Layer 2 of a small transformer language model trained on English Wikipedia (8 layers, counted from 0, width 128).
A neuron adds its activation times its output weights to the MLP's output. To switch it off is to set its activation to zero at one token and run the rest of the model.
A neuron's activation on a vector x is GELU(gate . x) times (in . x), where the dot is the dot product.

Input weights of the MLP neurons that the questions are about. A number n stands for n times 0.0076.
n28 gate: 18 2 -20 10 18 -20 37 21 -36 -7 -6 -8 4 -23 27 11 35 18 2 -2 36 -9 -19 -8 -49 -4 -18 79 -17 -32 6 12 -42 56 7 -10 -11 8 -11 5 3 36 33 20 30 -2 33 -16 -8 -1 -26 5 2 -12 -15 20 -37 28 30 -43 -1 8 -26 -5 -7 36 -7 -94 17 21 36 35 -34 -3 2 36 0 29 -26 -17 3 12 -3 33 13 27 3 -21 -30 25 32 -9 -24 -8 -51 -11 14 -3 26 -23 -8 7 -30 38 -24 -12 5 21 5 -16 -61 -33 32 -6 38 -3 28 -2 -51 -7 -48 -4 32 -45 -25 8 35 -2
n74 gate: -20 -20 9 -7 29 3 26 -9 -2 13 51 32 -29 -1 27 14 -42 -7 -37 0 10 -44 -3 27 31 21 3 20 -17 23 2 33 -13 -1 -33 -29 -22 3 -54 15 -25 9 53 -55 19 -57 33 13 -3 39 -32 9 -24 10 -51 -32 1 -10 44 8 -36 -34 37 35 10 4 17 -58 -38 -15 27 3 18 1 -26 -7 -35 53 -9 21 -12 -3 -14 -14 10 -17 -29 45 41 46 -21 -55 33 -17 -35 58 15 11 -21 -27 -14 18 17 12 1 -16 -10 -44 5 6 1 7 14 40 82 -17 67 1 5 -28 -39 -9 8 1 4 25 49 -6
n101 gate: 33 17 16 -6 1 3 -29 22 30 3 -22 1 -5 -8 15 5 -30 -12 -14 -12 -26 21 17 -14 -19 14 36 3 -27 -24 6 4 23 -24 -17 -12 -8 12 1 17 -37 21 21 5 16 10 16 0 -18 20 10 -43 -10 -7 -15 -18 2 -34 1 -1 -59 -52 17 25 22 -5 -14 13 -21 48 -7 -23 -4 -33 -22 13 -44 -4 19 -12 -44 -56 3 -13 28 19 21 -25 -16 -7 -15 -16 51 2 44 9 52 -21 57 -32 10 -4 -33 55 25 -28 -13 -8 23 -5 -12 1 4 -39 26 -1 -1 2 -5 57 3 10 12 -3 -2 7 -28 -11
n173 gate: 2 -7 -4 5 -55 45 -13 -34 4 -49 1 26 -1 -18 16 38 -41 -9 -5 -34 3 -13 -9 -26 -6 20 -2 -1 16 14 12 6 -8 -3 -25 12 23 -38 -3 -9 -34 -10 3 -5 15 -1 -4 32 3 35 -3 3 4 -4 3 37 -49 12 28 -14 -4 -15 -7 -14 27 26 -15 3 -47 -9 10 16 -5 9 -31 10 -1 27 27 24 47 22 29 -12 -25 26 1 -3 -27 -25 6 32 21 -5 10 -6 1 5 -11 -5 12 -5 2 11 -33 10 -19 9 -6 -7 13 18 -17 -4 -8 33 6 15 4 -12 28 -3 15 22 -17 -17 27 -15
n180 gate: -24 7 43 -4 21 25 68 7 44 4 9 15 -36 3 10 13 35 -29 11 -50 22 -39 -26 -10 29 0 -14 15 11 -5 -26 -1 -32 2 30 -71 44 -24 2 2 -11 14 -21 22 19 23 36 8 -1 -13 -28 13 12 13 -43 -6 29 -26 -67 2 -8 -6 -10 -17 4 5 -61 -50 -3 -15 10 18 -19 44 2 26 -31 -39 -7 10 18 -2 14 36 -5 -46 57 6 -2 -23 4 15 -7 6 -9 21 -21 17 4 25 33 -8 28 -58 11 -4 -26 -32 22 17 33 -11 -26 16 -16 -24 5 -22 -15 11 6 46 11 -3 -20 -44 26 1
n211 gate: 5 -22 12 63 -52 5 -12 0 1 42 -11 -18 -23 -19 6 -7 -14 22 -17 -7 -12 5 -43 -11 21 -10 -9 10 -1 25 15 8 -20 41 12 -11 22 35 -26 14 -10 -56 5 -4 -9 -12 -23 15 -3 3 -61 -5 -24 -59 10 6 3 3 7 -40 18 21 -1 22 -18 -29 10 -21 -26 -47 11 16 -4 4 11 5 -5 12 24 25 -18 -30 -12 13 12 11 -23 17 -22 -2 22 42 22 7 -7 -10 5 -10 -42 -6 33 0 -19 -9 -33 -27 -30 32 25 41 -20 -24 -32 10 -16 18 21 -7 -26 24 14 6 7 -4 -18 -22 -3 50
n214 gate: 33 -5 44 13 10 1 -40 9 3 13 -33 13 -19 -33 -4 -14 -23 3 -31 3 -14 33 12 -38 -10 35 23 37 -32 30 4 -9 5 8 -12 -20 7 18 -7 5 4 -10 39 -14 23 27 -28 16 -10 -6 -24 -10 -3 10 -3 -8 -14 -41 21 -1 -25 -24 -59 -5 -21 30 4 8 -7 -10 12 14 10 1 4 23 -35 29 -25 -31 12 -23 18 55 -36 28 -29 -9 23 -6 45 24 40 -1 -18 27 -10 18 18 -12 12 26 15 19 -3 -27 24 -24 19 16 2 -22 7 -20 45 -9 2 -10 -20 21 21 31 -3 27 24 7 -22 5
n303 gate: -14 -13 18 52 3 14 -13 -28 10 8 37 -1 -15 56 -20 -35 11 -10 -42 -2 7 24 -40 -12 9 3 -1 -18 -16 -20 -36 15 16 -13 -9 6 38 3 -10 5 -31 -36 -3 -51 6 -37 6 -3 -38 28 -6 26 -30 -4 -42 6 -2 1 1 22 -4 -8 35 -10 2 -12 6 30 -15 13 3 -11 -5 -24 -33 -34 -49 -6 -20 -10 -30 75 13 13 -30 7 4 -28 -23 -8 9 -11 0 -31 -7 21 17 -13 -1 -1 -3 -11 12 53 46 14 9 -24 2 14 31 7 -24 -4 -10 -8 -29 27 -26 14 33 24 7 -1 7 -49 35 17
n28 in: -26 22 43 -13 18 -4 27 2 16 6 8 31 12 19 -19 60 -38 -18 41 23 -12 5 19 1 5 14 2 -32 -11 4 -28 45 -38 -17 -24 -1 21 -62 -12 -19 -49 -20 -33 8 16 -62 -3 -17 -7 -13 -47 9 -14 0 34 -28 15 2 -19 21 20 5 33 25 -2 -31 -35 6 3 -37 -26 -18 20 21 -9 -22 -8 -4 26 9 -33 10 0 -4 9 -11 -53 -17 -18 -1 2 -5 -4 21 13 14 1 -4 7 52 -2 -18 37 -36 -29 -1 18 -26 -43 -2 -24 2 -56 -5 -21 7 9 -16 35 -35 44 2 -45 24 -16 -51 -17 -62
n74 in: -42 -17 -11 44 -9 0 -23 -2 -8 -13 33 29 -55 -7 -27 -6 -21 -42 -21 10 -23 48 -23 -22 -23 55 -11 35 4 -3 -2 -12 13 11 -6 -10 1 32 13 -8 -15 24 16 -9 5 -8 2 2 10 33 -14 -5 48 -8 -16 8 -8 20 11 63 -14 26 4 29 -35 2 31 -11 -25 -9 73 -33 -11 -2 -5 -45 14 18 -9 -36 -20 18 23 1 13 -35 -37 16 47 -15 10 -22 -16 11 -22 -6 7 25 4 7 56 -8 -12 63 30 12 -20 8 20 -2 -6 -9 17 -49 -20 21 -36 -2 -8 -5 8 20 -9 -1 -51 -7 -18 -61
n101 in: -16 -10 -16 6 30 12 -5 -54 20 16 -55 8 -26 1 -13 -1 -42 15 3 11 -36 23 20 17 -27 -14 -14 -32 16 8 -5 19 11 -36 -31 39 5 32 -3 -20 15 12 22 20 23 20 4 28 18 10 -7 -23 -13 -3 6 17 -44 3 -4 15 19 -33 19 -7 -9 23 40 -9 13 9 -39 -27 25 -8 2 -3 -2 30 -38 8 -29 -32 -1 -8 29 40 18 -33 30 10 -10 -6 -7 44 17 -11 11 -27 6 28 -12 8 -11 -15 10 -34 -25 53 -3 19 -29 -4 14 28 21 -9 9 -19 -20 -7 -8 -6 22 32 -35 20 -41 -13
n173 in: -1 28 25 -12 -24 -18 9 9 11 42 -58 -11 7 -2 11 -6 68 4 -38 2 18 4 11 4 -16 -18 -8 -22 2 4 -23 23 39 4 10 -4 5 12 6 -48 33 -48 -24 -7 -19 -34 5 -18 -19 -43 23 31 -43 19 17 -30 63 -17 -37 7 17 30 -8 -24 -16 -1 0 34 13 7 36 1 8 -12 6 -22 -17 -8 0 -28 -25 9 -19 50 21 -43 33 7 64 -9 -12 -21 -30 32 -22 -20 -35 28 -12 13 27 -24 -9 6 21 -26 6 37 -9 44 35 -3 27 11 45 1 -36 6 -10 10 -18 -5 -30 -10 18 17 -36 44
n180 in: 7 10 -25 12 -1 25 11 -2 -28 40 -43 12 -12 33 -7 -1 -31 25 21 -11 -5 20 -8 4 20 28 8 23 -27 15 -7 9 24 19 -20 10 4 8 -32 -43 5 25 -24 -5 1 37 41 38 -13 -13 26 -12 -45 -10 30 -34 -30 17 18 -38 12 3 25 31 -35 14 47 22 24 -23 -29 28 -4 30 -49 -15 -7 -14 22 -2 -21 -7 -1 -4 11 -22 26 -29 -44 -71 35 -23 -13 14 3 11 -18 9 -16 -14 -13 -28 34 -19 6 -17 -29 -23 -9 -10 12 -27 15 15 -45 29 -34 29 -7 -10 0 -11 7 17 6 -18 -13 34
n211 in: -26 25 33 -9 8 -7 -4 50 -8 49 -15 1 4 6 -24 -11 10 4 -11 75 1 12 -1 -25 -2 2 3 1 -10 18 -42 14 -11 -44 10 -20 12 -12 2 2 -26 -14 1 11 12 -23 9 -55 45 3 11 -10 -3 -4 -27 11 3 11 -36 -32 1 23 -6 -13 10 3 -13 -10 -20 25 -4 26 11 -11 1 -14 -20 2 10 -40 11 7 17 25 18 12 -25 -58 17 -34 3 3 -37 -5 -20 12 7 -26 -1 -9 2 -7 20 19 -18 -2 53 18 -15 -15 8 29 43 -19 18 -8 17 -17 31 -3 -23 24 -20 31 -1 24 -17 13
n214 in: -7 -7 10 32 61 -32 -1 11 25 21 19 11 1 -22 -29 26 18 15 -13 34 -8 -12 -1 -33 6 41 -47 25 -24 17 -45 -13 9 16 29 -38 -15 -50 -36 5 -19 -39 -19 -41 30 13 -4 -24 -14 21 -25 6 30 20 -44 -3 -4 -2 33 -16 12 -4 2 -12 -1 12 -22 6 11 1 21 -33 25 12 29 24 -22 8 7 3 10 -6 8 17 -23 -22 7 -24 26 -19 10 43 18 -41 -15 38 22 -1 16 44 65 0 29 -3 -7 -7 -31 26 12 -17 -54 10 -31 -22 25 4 1 6 -11 -4 2 -40 9 24 6 3 1 -1
n303 in: 14 10 -25 -55 11 -10 -32 -22 8 -19 -7 -42 25 -18 3 4 15 -7 -25 -17 -4 -31 -5 4 -19 -9 10 -5 2 17 -3 26 -44 -4 -35 -29 22 -27 -31 27 28 -13 -15 3 5 50 -14 10 -5 -18 10 -18 -55 12 6 -15 -30 -8 26 -21 14 33 -9 -23 42 -8 1 -9 5 8 6 -22 5 2 16 7 -7 2 -3 31 25 -4 6 42 22 1 -15 -23 24 -11 -27 12 9 41 6 2 -13 -12 20 -5 11 -2 5 -15 15 4 -10 -11 2 -31 22 -23 11 -29 10 27 24 -24 3 14 -11 4 17 -12 -37 -19 4 13

Output weights of the MLP neurons that the questions are about. A number n stands for n times 0.0025.
n28: -14 -5 -6 9 11 -10 37 -1 -12 -28 -5 6 10 -25 -5 33 38 -7 9 -7 -11 -39 16 -25 34 46 -31 -63 -90 8 20 9 5 7 -24 -16 -24 2 -1 1 -19 8 21 7 -28 24 -24 -35 -28 7 -11 14 -8 7 -8 -47 46 -2 -66 15 -2 5 -8 40 -8 25 13 -35 14 29 15 24 -10 -23 -19 14 -8 62 0 -4 -34 43 -40 -25 47 2 -1 25 0 -11 5 2 34 4 -40 -9 48 40 14 -14 -33 -1 -32 10 30 9 11 -26 4 -17 3 -23 -26 6 -6 33 36 -4 -9 -16 30 -8 4 -52 -30 -47 10 -12
n74: -4 0 -39 9 -2 -49 45 18 21 -3 20 -17 19 -14 -5 -35 50 -4 -27 8 48 -2 -53 30 -9 -15 26 20 15 21 -47 -23 -9 6 13 -15 -33 3 -7 -14 36 -4 -4 22 -33 -21 -13 -23 -35 -52 -11 -42 -3 7 25 60 -13 6 27 36 -6 4 -2 10 20 -29 -13 15 0 0 13 -55 20 24 -4 -42 31 50 11 -86 7 -27 -10 -5 59 7 42 -5 15 8 -24 9 -13 -14 18 -37 40 -5 5 6 -1 27 -20 7 42 28 9 8 49 34 -18 -53 -20 -21 -2 8 -1 -21 -30 -53 45 52 -9 18 -31 3 56 -71
n101: -7 4 -60 6 28 -10 -5 -12 -5 -50 -50 34 34 10 -12 17 -5 17 -28 5 24 11 50 -10 19 7 18 -38 -30 9 -7 29 9 -15 2 32 -11 21 3 39 -2 34 10 22 2 57 -34 17 30 19 -11 -37 1 -7 -22 60 39 6 37 7 26 -42 -43 8 -12 24 25 -28 32 -9 -28 -13 24 -67 -24 10 34 -16 12 -6 -23 3 -9 -11 56 25 9 -20 24 -44 -1 12 -18 31 -11 31 13 28 7 19 25 -28 -20 -36 0 14 13 31 -1 35 1 23 24 -1 1 -26 -11 -15 -11 19 -52 41 29 -15 -31 5 -7 -34
n173: 37 -25 -33 -17 26 1 -25 13 31 26 -32 -25 32 1 4 -4 14 7 45 0 -55 27 -17 -9 17 -9 -7 -49 -12 18 -41 43 7 -2 74 -21 17 25 19 -23 -37 21 -10 -13 -12 27 19 40 1 -3 -11 11 -5 -4 -20 -24 21 34 -30 19 45 28 27 -38 17 0 24 -44 25 -45 -13 -17 12 -13 -46 -33 26 18 -22 1 -60 8 22 -4 -35 22 42 21 -19 -5 36 25 23 30 -19 0 -15 -19 -6 5 15 14 6 20 31 6 1 -6 -35 35 -1 -13 15 35 26 -16 15 -13 -5 48 8 5 24 -31 -12 -18 43 7
n180: -59 37 11 -47 -9 -1 -14 -9 27 -37 -3 -21 -13 8 -38 -30 17 -42 -19 -23 -19 -25 -38 42 79 -9 45 -16 -17 16 -15 23 -1 -16 15 -15 -5 9 -12 13 28 -30 15 61 -74 -4 5 -14 -32 -3 -18 -46 6 -41 19 34 19 18 21 26 26 -30 -54 0 -38 9 -42 16 39 -8 -23 -13 -19 26 29 7 21 -15 4 18 3 -23 14 -1 1 5 30 -9 -33 -12 33 8 -14 -15 -11 16 -42 -28 -21 11 -1 -17 -14 19 45 -75 -11 -78 12 -40 8 -41 3 5 3 -11 -16 13 34 -21 12 -37 -31 10 24 -14 62 2
n211: -6 44 21 7 -21 2 5 -11 24 -6 -8 -20 23 -18 21 35 5 28 10 45 18 -46 -18 -6 -15 -31 -30 -96 -15 -14 20 -30 -43 10 13 -1 -33 -6 22 14 13 16 33 -30 4 48 4 -31 -12 -4 8 -14 -21 41 -5 28 -12 21 20 -29 11 -19 8 16 -1 -3 -37 11 -18 8 2 7 -19 16 -28 -32 -21 -37 -14 5 -8 -17 12 72 22 20 76 -38 -29 8 -7 -4 11 10 -13 -18 16 -6 -18 29 -16 65 20 15 22 2 -6 29 -18 -61 1 13 -23 -27 34 -39 13 -14 -30 -4 -33 -33 6 -7 3 29 -8 19
n214: -71 27 -22 -23 24 -10 -33 -38 28 21 -15 -6 6 -3 19 -5 25 -31 49 -19 -25 -3 3 22 -36 -48 14 -25 20 -1 -2 20 33 25 1 53 -3 -35 -6 -1 24 2 -43 22 -3 -21 11 5 15 10 0 35 15 -6 13 14 -21 12 49 4 -16 -12 -28 21 -7 -46 6 35 10 2 22 -75 51 52 24 5 -43 -43 48 31 21 24 -20 7 -61 -12 10 -15 -7 27 -21 -33 -65 27 -7 16 6 39 -3 -36 9 -41 3 8 -13 -12 17 -1 -17 -8 -5 -26 -9 -36 30 4 -44 2 3 33 -13 29 -2 -14 -16 -15 30 48
n303: -35 -33 3 9 8 -23 24 -38 32 1 -16 72 38 -16 -2 -5 23 -9 -15 16 -18 1 21 -8 60 18 3 -8 24 -6 11 16 -42 43 28 -19 -24 27 0 7 -6 3 1 -36 -10 9 24 21 3 29 -25 -30 -18 24 -28 1 20 -14 -10 28 17 16 26 13 21 -5 4 -7 14 -46 7 -6 -48 -2 -3 -12 -3 -5 -7 5 10 -24 3 -1 22 -36 8 10 3 -25 -17 11 40 6 -6 1 -60 -7 15 9 44 46 -33 -15 34 13 -2 5 -12 36 20 -9 16 -44 21 28 9 -57 -20 -6 40 -4 20 -26 3 3 10 -33

Each question names a token from some text and the token that comes next. It shows the vector x that enters the MLP there. A number n stands for n times 0.031.

Then comes g, the gradient of the next token's log-probability with respect to the MLP's output, scaled to length 1. A neuron's effect is roughly proportional to its activation times (output weights . g). A number n stands for n times 0.0039.

" Dec", then "at"
x: -34 11 9 32 14 11 4 -20 9 7 -44 -16 10 14 -30 -20 -28 11 29 47 -14 32 -20 47 4 29 20 7 18 -3 54 -2 -10 -30 -16 -7 -15 -3 28 -9 11 -10 12 -1 -10 11 -15 -28 41 -28 11 -5 20 4 30 36 18 -29 9 7 1 17 3 17 -10 4 1 -11 57 -3 11 0 -3 30 -14 17 -20 -19 4 -20 -14 -23 22 -13 14 -22 -5 -11 1 15 -13 16 31 -3 -36 11 15 -6 -21 -3 46 16 0 -21 13 -8 19 -2 16 -9 18 -14 -5 -8 3 4 -31 -24 -16 -16 -32 -22 8 -2 9 27 0 -1
g: -11 -17 -23 20 -8 16 -49 -27 -14 -23 -8 7 -30 13 -11 -30 -44 -21 22 25 1 21 33 26 -24 -56 6 6 -35 8 2 -4 7 -19 10 12 -21 23 -20 8 9 34 -8 -28 54 -28 -2 31 18 7 -9 -8 -26 -10 46 41 53 8 -13 -40 3 -27 -32 14 -9 -2 11 20 28 -32 11 -24 31 -24 43 22 1 -16 35 -18 32 20 -19 0 -12 -7 -22 -23 16 1 5 1 53 30 31 -12 26 -8 -5 -15 -31 21 -7 -22 10 21 2 -6 -11 -10 -19 1 0 10 -14 -6 -18 25 -11 22 28 8 14 46 -8 -17 12 -4
Which neuron, switched off, raises the next token's probability most? n101

"is", then " Ham"
x: -16 35 -21 17 -13 -6 8 9 3 20 8 -1 -3 -12 -9 -7 7 11 11 5 5 34 40 6 7 -7 13 40 9 7 -35 31 -6 7 -4 4 6 -44 -15 11 -30 39 -13 -19 5 32 14 7 -3 -57 50 21 16 -7 16 18 -9 -19 20 31 -11 15 -35 6 -1 7 42 7 39 23 12 -17 13 9 -4 1 -41 -28 21 3 11 -6 36 6 18 -33 -11 -13 23 8 8 1 -6 -24 -14 25 12 -7 -2 -5 -33 11 -13 2 13 -3 -45 -2 5 28 1 -3 -48 -11 14 9 1 -3 12 10 -54 -24 -4 -29 18 -11 -7 -22
g: -19 -5 38 3 22 -5 27 -15 -10 18 10 28 30 7 -22 -44 -33 1 4 22 -23 -17 15 -25 -26 32 29 43 -17 2 -35 -57 12 2 -11 -14 18 -31 -9 5 12 -22 -3 -34 -25 -18 4 -8 12 19 33 10 -28 60 -24 3 -35 -10 1 10 -20 7 -15 47 7 -18 6 13 -17 21 4 -30 23 1 7 25 -11 13 -28 -9 -12 -20 -28 31 -24 -28 -1 9 -5 22 8 -12 -17 -2 5 3 -48 16 -36 27 -15 0 12 -43 13 -1 11 8 48 -10 -4 -40 -2 8 -14 -3 -38 -33 -26 -32 -11 -6 -27 -23 -46 3 -32 -6
Switching off which neuron hurts the next token most? n101

"ur", then "'s"
x: -33 29 17 9 7 -9 11 0 -13 8 10 23 9 5 9 -33 0 52 -12 9 -5 24 33 -14 17 5 -15 57 7 15 -24 3 -5 -35 -27 35 -5 -19 -8 -16 -14 3 -21 -8 -18 -2 5 0 29 -4 50 56 8 20 23 30 -26 11 -9 14 7 -5 6 32 -40 12 20 7 -39 23 -18 -21 22 15 -6 25 -30 -34 31 -8 4 -6 21 2 16 -22 -41 -1 0 -25 -3 4 -21 -16 -24 9 -19 0 -8 8 16 16 -22 -9 -10 15 -32 1 -13 18 -13 -11 -23 -13 -6 -20 -36 -7 -9 24 -30 -12 1 -22 0 -18 -9 31
g: 27 -1 -36 14 3 -32 -13 3 26 7 -17 32 -34 -38 15 29 6 -25 -21 2 18 7 11 19 -19 26 -18 2 9 -73 -16 4 21 21 -2 6 17 18 2 -15 -20 0 22 -4 23 6 -7 -43 17 -17 -5 -3 41 -4 -22 13 6 2 14 -2 -3 -17 30 -9 12 26 -15 35 0 25 -2 2 24 -9 9 27 1 5 -10 -22 -55 -47 -64 -30 10 -23 19 8 6 -34 -20 -9 19 -16 13 -25 -38 0 4 19 -48 37 34 -19 7 4 6 29 -9 33 14 6 -39 27 43 14 4 5 30 10 -1 -19 -13 37 10 21 -8 -39
Switching off which neuron hurts the next token most? n180

" ne", then "ut"
x: -9 30 -4 14 -17 14 0 -23 -21 -6 16 13 -3 1 -26 -15 -12 10 -15 -37 -2 17 9 34 -25 -8 -18 3 3 13 40 25 -11 -10 0 -15 -26 -22 -22 -16 -6 -4 27 11 14 -1 3 -19 26 -49 52 -7 8 5 -29 23 -7 7 -13 27 2 10 -23 -29 -3 -4 26 -38 27 -23 6 -6 18 -10 18 6 0 -21 17 12 -28 -3 40 -1 9 -13 -16 -8 0 13 -8 31 -40 -29 13 27 -5 11 21 22 -17 23 9 -22 -5 25 -15 -5 43 16 -11 0 3 -13 -1 -13 -7 -39 -31 -30 -37 -26 12 -30 -1 1 -19 3
g: 1 -18 14 10 -18 -51 -17 -20 -48 -26 30 41 8 39 -12 -2 -7 -1 -22 -6 -3 -5 -65 8 21 -13 -20 1 -9 6 7 16 15 0 15 -19 -24 -14 26 -15 7 3 -17 1 -17 -16 50 13 13 24 52 2 9 9 12 43 2 2 22 8 -12 3 40 1 17 -14 11 -15 -23 52 -22 -33 -16 -33 -31 7 -9 -57 -29 5 5 -16 16 4 -11 -7 21 -26 -27 -2 36 -25 4 16 -18 24 11 -30 -39 1 -35 0 -15 -21 25 -1 3 -9 -3 33 -16 -7 -3 20 8 -34 -10 39 1 6 19 21 -30 18 25 50 -36 -4
Switching off which neuron hurts the next token most? n28

" Al", then "ger"
x: -47 6 7 7 -10 -26 36 -3 8 -19 -10 -9 -12 24 0 -14 -24 34 -30 4 10 -13 34 4 13 -10 11 34 1 12 22 33 9 14 -45 8 7 -34 30 1 3 0 -26 -7 -6 -1 9 -4 27 -39 33 21 25 30 -5 3 -16 2 -10 -18 -13 14 -33 29 -17 10 9 -8 6 0 -17 3 -5 -8 17 50 -17 7 27 -6 -10 19 7 -45 -5 -17 3 12 18 42 -20 -28 -6 -18 15 18 -6 26 3 29 -4 55 -2 -16 4 -8 -31 -26 22 5 -17 -8 -10 -1 1 25 -17 -1 -10 -4 -28 -19 -6 16 15 -18 -10 24
g: -1 14 -18 18 39 -2 -12 -44 -11 20 -1 -2 4 0 -32 -14 -21 6 -4 14 -7 -64 31 7 -4 16 14 -1 30 -11 -25 32 -12 -13 -27 28 -41 13 -17 -10 4 32 16 -29 48 34 -41 -9 0 -10 7 26 6 48 -31 -16 33 43 -19 6 19 12 15 -11 -33 14 -31 -10 -5 -35 -6 31 -30 -6 12 -17 15 33 14 40 -34 4 17 -15 3 4 -2 56 22 -37 32 13 -8 21 11 -2 4 19 10 39 -15 -24 -35 -12 -10 -27 5 -35 -1 -6 -18 -9 8 26 9 -8 8 -14 15 -9 15 0 14 -28 6 -20 56 -11
Switching off which neuron hurts the next token most? n74

"ground", then "==\n"
x: -29 -4 -2 29 -4 1 3 -30 -5 37 8 22 -7 4 12 -39 -51 23 46 12 -24 8 -23 -17 8 3 9 21 8 10 -7 5 -5 -13 33 5 6 -8 42 8 18 20 -21 -5 24 7 -3 2 6 17 33 41 17 -17 13 31 -17 -1 28 30 -11 12 2 13 15 1 -8 9 -2 -17 -12 9 -2 10 -13 29 -7 14 31 -10 -9 -15 9 -9 -17 -13 -31 1 -3 -4 28 8 -35 -38 -12 -8 -4 -1 26 28 -51 -6 -11 -25 15 34 -12 10 -2 -29 44 -17 26 44 -8 -23 -30 -17 7 1 4 -1 -24 1 14 -15 10 -3
g: 54 39 -5 -4 -13 20 17 -24 32 -18 14 -8 -4 -23 -19 -58 24 -17 -16 37 -9 34 23 -2 4 6 2 -15 -40 20 -34 28 16 -32 -42 14 26 -34 -23 0 2 15 7 9 8 13 -17 -16 15 -1 22 -30 16 -29 -9 -13 -21 0 9 24 -57 -27 9 -52 32 -22 -13 -13 -21 -23 50 27 -11 5 -5 -21 45 -32 7 32 -9 -36 -32 -24 15 -19 -9 8 -10 11 5 -25 -33 -16 28 -50 27 -3 -10 -26 -1 -4 -17 39 1 0 -5 -5 8 -11 10 -6 9 -3 13 -3 4 16 6 9 -22 -16 7 11 -29 -31 -27 8
Switching off which neuron hurts the next token most? n303

"ate", then " deg"
x: -18 9 -2 24 -2 -4 -2 -14 17 34 49 14 1 -6 8 -22 -25 30 -13 7 7 9 6 27 -9 -26 13 6 -13 35 5 -15 1 27 20 -11 -5 -1 27 0 19 -5 1 -6 9 -27 6 -8 42 -53 68 16 -7 13 -27 42 -14 -1 -18 21 18 39 17 36 13 6 3 22 -2 9 13 -25 14 -11 -6 0 -8 -17 29 42 8 -2 20 -28 3 -4 -21 -18 13 7 17 1 -21 -29 8 -8 -36 23 15 -15 -20 -9 -4 2 -6 -6 -10 -5 27 17 -1 -35 -12 17 9 -16 -30 -30 3 41 -33 15 -8 -13 7 -13 4 -24
g: 16 -27 37 31 23 1 -27 40 -42 12 15 -4 -18 -10 -15 -31 -41 -8 -5 -3 -2 11 -17 -35 -3 27 -34 -13 -54 -15 6 -19 -3 -35 -23 -22 -13 0 4 -11 -22 -9 11 23 3 -4 16 4 -41 35 7 -14 -9 30 -44 -4 -19 18 -26 -10 -16 -38 15 7 12 -24 -17 0 18 -49 -30 -23 35 -55 15 -1 38 10 -25 2 9 -22 -40 30 -4 28 32 30 -15 -12 4 0 26 -7 -13 16 -16 8 23 -1 -17 16 -15 26 -7 40 -36 25 14 -11 9 11 -17 -1 13 10 33 40 12 29 -13 15 21 -17 -13 9 -47 1
Switching off which neuron hurts the next token most? n28

" ag", then "ed"
x: -36 5 0 -6 -21 -22 13 0 1 -17 6 28 3 9 -6 -43 3 26 0 -19 -30 -24 -10 28 1 19 -4 12 11 10 15 -4 7 -21 5 17 -2 -21 38 10 0 2 -16 -29 20 19 -18 -38 25 -36 25 3 0 6 9 2 -5 8 -12 1 4 -9 5 36 4 -10 -4 -37 32 7 26 -1 6 -29 18 20 7 -29 22 -3 -34 -28 42 -8 3 -13 -31 -31 -5 26 0 21 -10 -10 -8 -30 -20 -2 2 3 12 20 -11 -36 -6 19 -1 7 44 26 22 -29 -29 -3 -20 12 -14 -13 -1 36 -37 -18 16 -37 -13 -8 38 -11
g: -22 -5 -33 -37 -21 30 -13 -31 33 12 -17 17 19 -4 -12 -4 16 -24 -6 -2 26 52 12 -17 -43 39 0 15 -26 -36 -38 30 13 -28 15 -21 -9 -22 -16 4 -45 -11 -6 31 3 -20 -13 -38 -5 41 19 22 -4 2 2 3 12 -15 12 -5 3 37 26 -59 -22 -36 46 -9 14 -26 -12 30 32 -50 4 13 50 33 6 -45 0 -20 6 -17 1 30 -33 -10 7 24 -29 21 -15 -12 -28 4 -8 -14 33 -3 -14 6 7 12 17 8 -15 -10 13 12 28 -1 26 4 4 25 -6 -8 0 6 -21 7 -28 -11 -5 -4 38 -12
Switching off which neuron hurts the next token most? n211

"U", then "P"
x: -15 21 3 2 -24 -13 -11 -6 22 -9 0 14 44 11 18 -31 -24 -4 19 6 14 -18 2 8 7 -6 22 26 -12 -12 11 -1 15 -15 11 -21 4 -30 28 3 20 -12 -8 -17 -9 2 7 -39 24 -38 17 -14 48 36 -22 55 -7 -19 -9 12 -7 13 -13 43 -5 -19 1 10 55 -25 27 7 6 10 13 16 9 -8 23 -13 -20 26 50 -10 -28 -14 -8 20 -4 21 4 4 1 -35 -12 -37 -11 4 12 14 -19 -3 35 -12 4 19 -13 6 50 26 -3 -37 1 -10 -5 -5 -5 3 -19 7 -19 -17 9 -17 13 11 15 0
g: 3 -48 -6 -3 19 15 -11 -41 -10 1 -27 30 -38 7 -2 40 29 32 3 13 9 13 -2 12 -19 -15 -5 14 -3 52 -9 4 25 -3 -9 -9 -7 8 -23 2 11 -17 10 2 -16 -18 -9 29 55 27 -3 -37 -9 -4 -29 26 -2 13 -39 36 -5 2 8 27 20 26 -10 0 12 31 -2 -9 16 14 6 -1 -16 14 29 0 3 -15 -8 -5 0 -21 -20 23 -8 17 -27 28 6 -20 32 -12 -29 30 32 28 -7 11 -3 20 -22 9 -4 41 21 8 -50 18 7 5 -9 37 -17 -21 -75 7 36 -4 -28 46 42 31 -12 -46
Switching off which neuron hurts the next token most? n180

" and", then " W"
x: -34 -16 8 7 -27 6 -15 -4 1 -5 21 -5 0 -16 -12 -8 -17 20 17 -17 15 -6 10 16 -23 12 40 26 3 40 17 15 -3 3 -10 -5 4 -4 -27 -8 9 -21 -25 -15 -27 -35 -7 10 27 -25 31 5 -1 -19 6 22 5 -20 -1 11 -31 15 -28 9 3 7 15 47 24 -16 -14 -25 17 -2 33 31 6 9 13 41 -4 -7 3 -31 17 -1 -12 0 -23 -7 13 -41 -25 2 8 4 26 3 -16 24 5 -36 5 -19 -16 -4 -3 8 49 28 -6 -29 -29 -8 -33 -3 -19 -3 -26 23 -15 -11 -14 -28 14 -11 8 -4
g: -5 -9 -9 -23 -22 -1 -23 4 48 11 -18 48 9 -33 -53 -23 32 -13 22 -21 -25 26 2 -21 18 -2 -26 -4 -33 -3 18 29 11 10 11 -57 51 7 14 -34 -32 -26 14 9 -34 34 25 23 20 0 -8 30 20 -6 -26 21 -1 -32 -9 20 6 -21 2 19 -15 17 14 9 36 3 -36 51 -8 15 -10 19 10 2 17 7 13 38 6 -38 28 11 -1 -7 21 -34 -9 8 -14 15 9 -23 7 -18 -5 53 10 7 12 -26 2 -8 -9 22 17 -11 8 -31 -4 -21 -9 -34 2 -44 -3 -14 -16 -34 -7 -44 0 -36 -14 -11
Switching off which neuron hurts the next token most? n211